Layer 6 of a small transformer language model trained on English Wikipedia (12 layers, counted from 0, width 128). Numbers have three digits each and are written without spaces.
A neuron's activation on a vector x is GELU(gate . x) times (in . x), where the dot is the dot product.
The model reads these tokens: "s" " for" " M" "ich" "a" "el" " J" "ack" "son" "." " D" "uring" " the" " th" "ree" " year" "s"

The vector x that enters this layer's MLP at each token. A number n stands for (n - 500) times 0.0067.
0 "s": 449711486493394447256708594560450693398267503518780513340641535300211297541554492469616445707595483283576366501411566515466573217549627533626329306582566708370727451671570516486500516490369465327350539644517533747549497783450291613600518728489367403373517252318432506659371647628683647397360571439591443411633305243594641364551650528413582369590557515458311400519578552699678365361512
1 " for": 501644590443462422261772495442461640390331469742544509314635468485188352378483423339445615840687500236550351579378503504459533187750604485357453344600631700337581464690534574444565538496364463220286588631545460673595366702478261693592417744444506429480487277368412457640364639616606575571561605513595610477621317279568570277563569567450596358607519516609499372583413645620404568439509
2 " M": 532675647524281534440680570501405520512472403706682550260619453456260442446268421474669527713472412486666376670367422491476666430624583548616447457569714665266634356393582531570421539431194368423322661633576444717421379748432383566635583616547636565475406101315513363597522659433636506518528501439659426387606258210536686679370482541501727458531418360539404468357711639606465384481427
3 "ich": 402574587563371420389571582634366437716390509767603519485539579526277509513285483668784187491547383535532393361620578387577613316318664401389365364272521492370671373469828623635615424473539545456150774357754778617375320654423373701465568435502625315499656315492506411450401629436642457521429544434601625634627355208681679451373726720612544290471296443699560272551467533315351527794414
4 "a": 516698600516425753402625573664563513772213415555716646667641447400394469696393098552716305492410531419630477696519635477560697312387836235696745493455657725234679618621500497529519453449483596367157531402615599462571310633439308516549520659483350433352484418441414355430257388333361405412460615456651513648464383474392612338455605465696695513572287349396490150656618458534644550371371
5 "el": 536545593621476637405713551585483251586245504579580383612608723433305361574417281739852288514309685363659309538389751623270606389371832274674602488267558723457545427694678457649561466458466597393195526207456637560401308531631529522549546608455574391449495306363387499476306417522693334552467394337453605573546551371605781518383802515659399392438381409363598242597560412656683522528520
6 " J": 660643777546504594582498448461395422582364265620528346435633431521315448566423262376698561497341543443650438701467730645517722607371538478487341523674655576333674397553644467647405559482254502534323575274464607747414329670365306571566631708507342465590448164583367454466459435425411402415543388352417290719451451569441814510303759345595449458750414334462712217533704413519573472562704
7 "ack": 417436582508421437475645474470551393477447472530772479716737645560384242745440321482608378466432719436503538326650749465627474397488652615649482351542473592356516580731553381552308594667420558617184593349436636604455298409522502565262509831636272385415331316414237510210300469295800528544546440607386328839536572438414590379280764427675472338574505535490569403813594293642610429488479
8 "son": 468561567566650468457744469316473331241396227575769340460459491515086393512713278654435681567433524273519429418495820500391675242335637492594372346693600612398659559762478415446331463649370616680344621397264573740512419634597457663449468773582396347574432525488168498465416473537753444372316503443675410655456709525542529448498638461629315372447463319430535432695654384660674562475622
9 ".": 545640493498347424226575605495502591451162366514702486371687570426186328602434369369712650697573603214602195648448457501655750391611396603641354466667654703402648515710414560367488446436318477564254559560534616628685593682408355553513558659543620384463615375313359381770266577454690419569469641345517590480440347146535621499394591525454570398532380521515359475537445480583676511503625
10 " D": 540509594577562538438628494439470428540373379509856537326494468519330276320430559521610560870545567268661374577442426411478478419691371330542385405647627687255631556675455361697489303484330574441252601664589500777831371618431291527454592656339461618333530205454473519549396495423563508580384511511483542615418337260582863481212551479550636514628438362493476422408629629601552424543551
11 "uring": 530572429578381403405686322380431553333385509641624436328601496562108358410380469461681377776890465365455448580611532554677589379749591499520331656515521696421498181727541419561587611547555533270296606513591446582729337336539116653382395631476342674518544365395477520452204572352577571611415767613503526581559310287626555531346484738306535377582317525390622444558623581493501538495641
12 " the": 345734535541445423216678469564242616493405417572726421424480478364111437440625408560668485852679486487600312534462486614499564407677556518532493546707792763324474393725575606668545425540255301304439568592648512389696243683580360605583378529484285492480451409313373378608383502547603531512490637518531574423389189328564607535421534669214547511523343453535505430363641653593549691402426
13 " th": 430529686486546330590604689557357464424333455587782555316557442361399504404465488282631574726601374436651381544377606617601471588674711470618401476530570746316472405583469356696441518684416414288494740403619606400732296698342490655453449512329329446711654216430417423530423699404696479348706602441486888520341175315780614419556523617249574317533450521670518349514421484528463348487352
14 "ree": 593586586553430500333693595425472481373314426682618479344622335388376481612359316488512572826548317394519335578377703328802250545580633567867434708515627666396424251645417520447344585480337660318546693812669475209487453761457412684438609451468285673584468410361405404709303491303701650450671567565482594430428370461600702311518504507387448565617582415510612305461532489547450393390311
15 " year": 297531841463425532297740550396364443492473450581631433206793468494025531479644293552580325680529521353658399633410469617739492645352565545472453396430544740409424361699416503517275729653503529410624598552495616371674578725440582666499556355533534678610524223624370545554446590362677541404642494507414570339526381267554554440379746460476552430422469618572317319665418340638520579410452
16 "s": 282600589546448564158771558411433690517370531514711456323741486409205485521601406625612348651620360241734469529301457341941615466634660466584469439557422721354597353810467463452334544515391507310521391630479594410696485689519482685475434517414574540394620287595355324539505620530549462392333585405521556519394485607503580333556553518377445541620480531460323289559664434631841368306501

Each question shows the input weights of one neuron of the MLP. A number n stands for (n - 500) times 0.0019.

n65 gate: 546314471516510510763447634520427510581510405605428393393596533578663320533618573634526433476333668543387480655416688557276560404407493530360399457463293708551553636447350507278362438433503540622474497218470433713487606612471390595529289668427364427497611336497425431421480530407370804527650590500578513655513616531533646684412393463428483554555531569648369503440500459460417343543772
n65 in: 544361443456452483616514589517370538572566490527443466418571538629500476577576445743365524543256625517378549703394634595284548395284656585391384605452116666530671585379450424500503500490448617578430459342445493704436645571569418419596355620473398436527380339542543363439288582493456715503755592370427607640531616434585425708440281364705576528570583500634366351370513562622394497534623
Which token does this neuron like most? 6 " J"

n267 gate: 608538543364258605583577607608576559351394610491387532574479604460650307636419441630509497580671617618641362418592418550730397412436521577432491535449626511534574462345503715432589384559412387620537362482450453403576585395705473448345369482488330506442341609609494596552448352544379414588544533627386352492562456461627456408607578503468656440575587439547369471426491452447343574462598
n267 in: 548591500350625476494476717277529402549527329512458512549539390476450447476444589528506439596575425311673562648488520433588491573521385262558736327404506426550360606482638420549429404546516605464640503577470641543518273542468433464420669420439530376470760559447524353461648405485606405442716570488500368485391491553393387402653548713494488605396575584273537503546533392446738604482558
On which token does it fire most, and how strongly? 0 "s", at about 0.19

n222 gate: 456594425669340418435251613452599459443650427721477509331429530494518431500680476630585473454520611550371575477733591281446612524512397432532512344665443537503450424444320536592506488559409482591503450509541610382424626319409636494517374575547429547676497397482471454412696464536627458521591450566281462463544429446467503390375422509547560383370497471369607377494381710535527666562681
n222 in: 425600309522597441789384610554569503614610701534331566582450487497513362503363572557531459516438450465544363475546452321503522462559425506428639669529463479524582285410562669516285401406287494609515444595522491453684553488539538599372357703437472603435645487390408593581581635336453465484400538552506333638459613606651400591515414481686474306626327593446737528680583341491582456306487
Which token does this neuron like most? 7 "ack"

n603 gate: 543515549397389500523395523456349436479483526511460287632520541463393536554541518477575407457466367404471343341392422614351465526567480678421433433636540565548526523497563553547641683625509538514523488388497354532514543414472506569350336429445639639636566569455350403532353418626555634672680383540547629597494587405360285649557474442546372453608488411653409442488511571199555719616506
n603 in: 622532497509453494630624595429524529330491578519401592627598554651445652428349668592311510487643632532635503525528382357348418390538440506478522456648642636344567377437519301583526506481230317579438393289589627380516553450573497600703622500607424409698562506503623394509356357586525510348500614509686484343690453617564317535516512671559516638701361609570462374500519600390649481585500
Which token does this neuron like most? 12 " the"

n507 gate: 338515468694578568378629398588540389512552712547506395416577500474631546494397503320485706444676462673402488467532569455422560426651527446431548506561503736575545613281494548572503488497405397429468479410608623587524553503402485394517583615530491559459406482494302609441698452264387326718482509666455412363291434543557315509450506595488497557544494635641518693443614497542569629479362
n507 in: 461570437418592633451592451325573571463377427476680350571528497375416679545366552405658580371563494417509537305524482435795414256342531577405602372494539575621525506479648491401639542546396497384536472522610534528469427430405509479613667410638240363518581491598375669476345558512561235503558580392534609652448718481537390442464398479506447519398653376469491305503575466594408614567534
On which token does it fire most, and how strongly? 12 " the", at about 1.2

n286 gate: 459509462576503591512423476497724639422506290337410459634291414463614676512515265592465500550523664470385681289509560521529535506391394461541449500542417613383470541526512443285595462601503479385575485676302461370482617529483547588514570389553591503611480421332653721556573361518642485536698571520605640475497234576479444506387520559605545563483361509524518447592535332429485589639509
n286 in: 285615453738394455533582476522431497701571304634485285397401291482522352408601412661431409443438533651476395557609457591419539494440425412431436509482412515433427656563432356427543533588410671548476476558391354443548509449631343473544497518515410278452530494341465589536554630276572597527416585503515539391313657562455449773577689346539605677512534518509552518367494543539409445491667
Which token does this neuron like most? 13 " th"

n512 gate: 575506437448324555522559489645495391511514706530489547231386573367514352541293492595475525711681423480656602605581340450419514403414542368514466500540372465516500547588445339607697462517448396478617547562497483453514697561389466572427558480517411475647467503678546503536541405380492506427271393418463516378645472543458522534684492567602514610495426341576469547489443627425562511467643
n512 in: 243734528453513578535548484555375354545188569550453427615592424494371526435358500818459471394419418449468626506531582665598617506591519551465395630516466352451595456588435362238548596414546308352515468532655490621405531572509653500475484500522513610421500666376509603613663510468342398522497573540503316585601294399490687665341367468559474599423383469455401733430618529610589541532411
On which token does it fire most, and how strongly? 2 " M", at about 5

n128 gate: 347414447614467459649610635524574428443497614638284735584601620529539403450424560605509581512512600554346582465468346428612622461467515530568395500699543619425521533512506573407572430464411464577439399407405440306461488479854351344480650494667524473290474396543488374633568530539441279425438365599579529514268595527512464524541372533697354527526491512524467586521491606447497560334443
n128 in: 644449587472475350418529656523418503772747484509516522595487506392658335534523456347535532440416409398468674550528591443329459450424661487449474484548546549589497601582568629343494332576301429440571576612462481468658597528307424481630309420335551516635453529683485709641447675430434487370535475352442475530481554513322307370702543551516474734546429444411337406570413420682328554639315
On which token does it fire most, and how strongly? 5 "el", at about 0.31

n67 gate: 405530492392517478280602594413413445583414467603629561572415553404576503554631517666429530457584456690448469560532566459407648473478555403420605484411575433484517669544443620392417387445582355440664368469519345428448544565367403457471620567297456497484295399585645532402541539426475459417448547414254443563544459475641527597697564503660402481610492665594497448503608570399519577582572
n67 in: 363654321521555622546537388418476429463512482452340556503482441563403462497531543618521497516358271395420462662599654559491392432500685729614373663337626479512617668396394559472652388639570584674434395565318416448396439482494491591419445481494546463561745503506497476445512540451549466441482407611384530694549525544417515441876437371503528313386497518435472552407428316423509583229463
On which token does it fire most, and how strongly? 10 " D", at about 0.69

n576 gate: 582488491509500538512538633365480598583425506454416600224424571598596292596611473467456476528636667677421533520540537527582444547655403609718625482449626529517432661281651488411476399397561372591604459512550322503588488456363405448397433503721659468360433303427532503480366577459529399426394464342536503463706388588441497518558523482366470563667690526506678436536425557395500595650464
n576 in: 473387350512414551338479549677673445293393575482590433577515402393369475491506589604382399404416515448585357482497471436621570695585668586421494260519482557494500630615494590605669716375469321412613667463448669543339555452524503494488609448381476570539407513513553335370572668384524503546479396533416575509457552503583347525134500561431725568482382503497377639433524608358500436503648
On which token does it fire most, and how strongly? 2 " M", at about 1.5

n345 gate: 612356516489375478467433394398529528542676462549421411645577414416683639336613464519517481637555401267456582547546561550369569514302511583281458544449403484602525431445437570676296437536514360467655420466522587514550629503454494566616470486630492401569367588429389560629618392458539656406550436589480508553478614321556511481432500580505548553646506361673439277553500438500403547478528
n345 in: 518437809402404530398449443521474416582412506450438347494518304550442426447530539530554362620391417455401665342412739518393545572375554623338548518561427362410506339494456570424488515704481546789553629458569512461530515414552551450561684667578425464515444445407658594684714587467506497602506398433314355466476647586488524479668336539405482439365503367470506458422359518464440684563515
On which token does it fire most, and how strongly? 15 " year", at about 1.3

n252 gate: 480529486326459643793526459618483590488514457429514309721532602613294414437500616474494445482494497436382500379602428634374483396394483558480538564635542574522439598405489635471497469430458585488588413374517468538387483417705552343398368702471769500474543476518582406388563425587462657436468593364438491541439367699544541474597483636503462506364538506442442638611319471276549471514372
n252 in: 613471504482568539425418518525517464615336401377510332303685339649355610532707650414365482642605323378390558500403544504507493639663657679557173415482490371614436589511633797378547447418504449543462553482525561507578489528517450539545468334397560621231714445636448535549323303543486192539332400517674518480553675643665400457668413257348697424730310648554410507464622449390615436301518
On which three tokens does it fire most, strongest first? 7 "ack", 5 "el", 3 "ich"

n303 gate: 364489360435506243557520583413552497621525463314511526503511581403660620675637385509534491584556503299503442452494377669552566483622434365617624483639597447497468491440500451434509396431526555378452534399606411380554435339276552523595543384511620392384433600577545632599472403377557402597511379466488390514437491447586632448486279440613430714458477613716581688497550474412503428449540
n303 in: 570518557512251457639534438569624395357482482503343278475564432491340604327541528565668556597500555269558685347473795321592614420411426503432562432484470563441571482357421691522596512543304357540301402528411546632485567433455602464596500382448666457622542607519395551323625497571605580549448590554575406512312571661500580420455473488427535553527465400432395506503235597683417460509596
Which token does this neuron like most? 9 "."

n423 gate: 556591633512519519497538567214612604532469494646472500376572399620539542314433766557578304282516681604563381497460551604500421277403516557535656450452482528597317625391364484475611522370416503506633487436604544443403475369235427400466447446418434550391469406441672404472500320614636620443645500525433543395670345471592686646469466320475558634312552609506386732345500478491547434494567
n423 in: 714660667503465447384522431570521406424491553614503346386459500567692567661344462582578434513302444582760513463497542446594290581509538632271626309280570264448554537410497631395383475220494583341546534468528503553534525488470569543378540310676459419587620352390463352547509550339456569575619541515516420413478591519468541749546411478664429446659449655608427656487478513516374547550430
On which token does it fire most, and how strongly? 2 " M", at about 3.2

n155 gate: 608583534534612406523477457407522319555352475469528400307474460447617441283427526463543362362551500546443485565497484641285497546449486468574431297497620550561445677551371421540509528598591248622534654474641546580443756435494589559620755538554340529545553585500570506469392451497420569394489517578442294396460403512474595448342494580483518700480491432373512617526581459594647356563543
n155 in: 629444486645401478523443577606495480255494575253594627548441432497431639697428574418525542562378483299449468542426440378609610525567596565384528458509657329454610545357511629500500497506491643486486325682443483607587402425574508472475480446551644584545519581582544511492492452599494477636545531583480678503525271347421475384708500585391437477569402383597568500628652577539344528528364
On which token does it fire most, and how strongly? 10 " D", at about 1.2

n21 gate: 310503509440450598433480362331520468497477388557597468591689304310657426426559564480604366411523488363575533639537458512696538416497465661410494532541610653584529705627328470479385606354467603356605541388541479538488535486359482598520512435558456491526420497755619357500546456436462567617561599628414497397587401604459491453626477410540506633577432489380482636316349630329535401663412
n21 in: 474676570673445580500660569467444484490484436474510565507558471563696487401480461353571627524462552526678467390586519575406678626451211405520582438450589668368520348423436351411405605428637210510573558713480497471519568568494542638389416451559438348390315634409313359577600383781380526474380680462520663382487513587471529441366560354343277635503234663457513539536592417429569582435707
On which two tokens does it fire most, strongest first? 16 "s", 15 " year"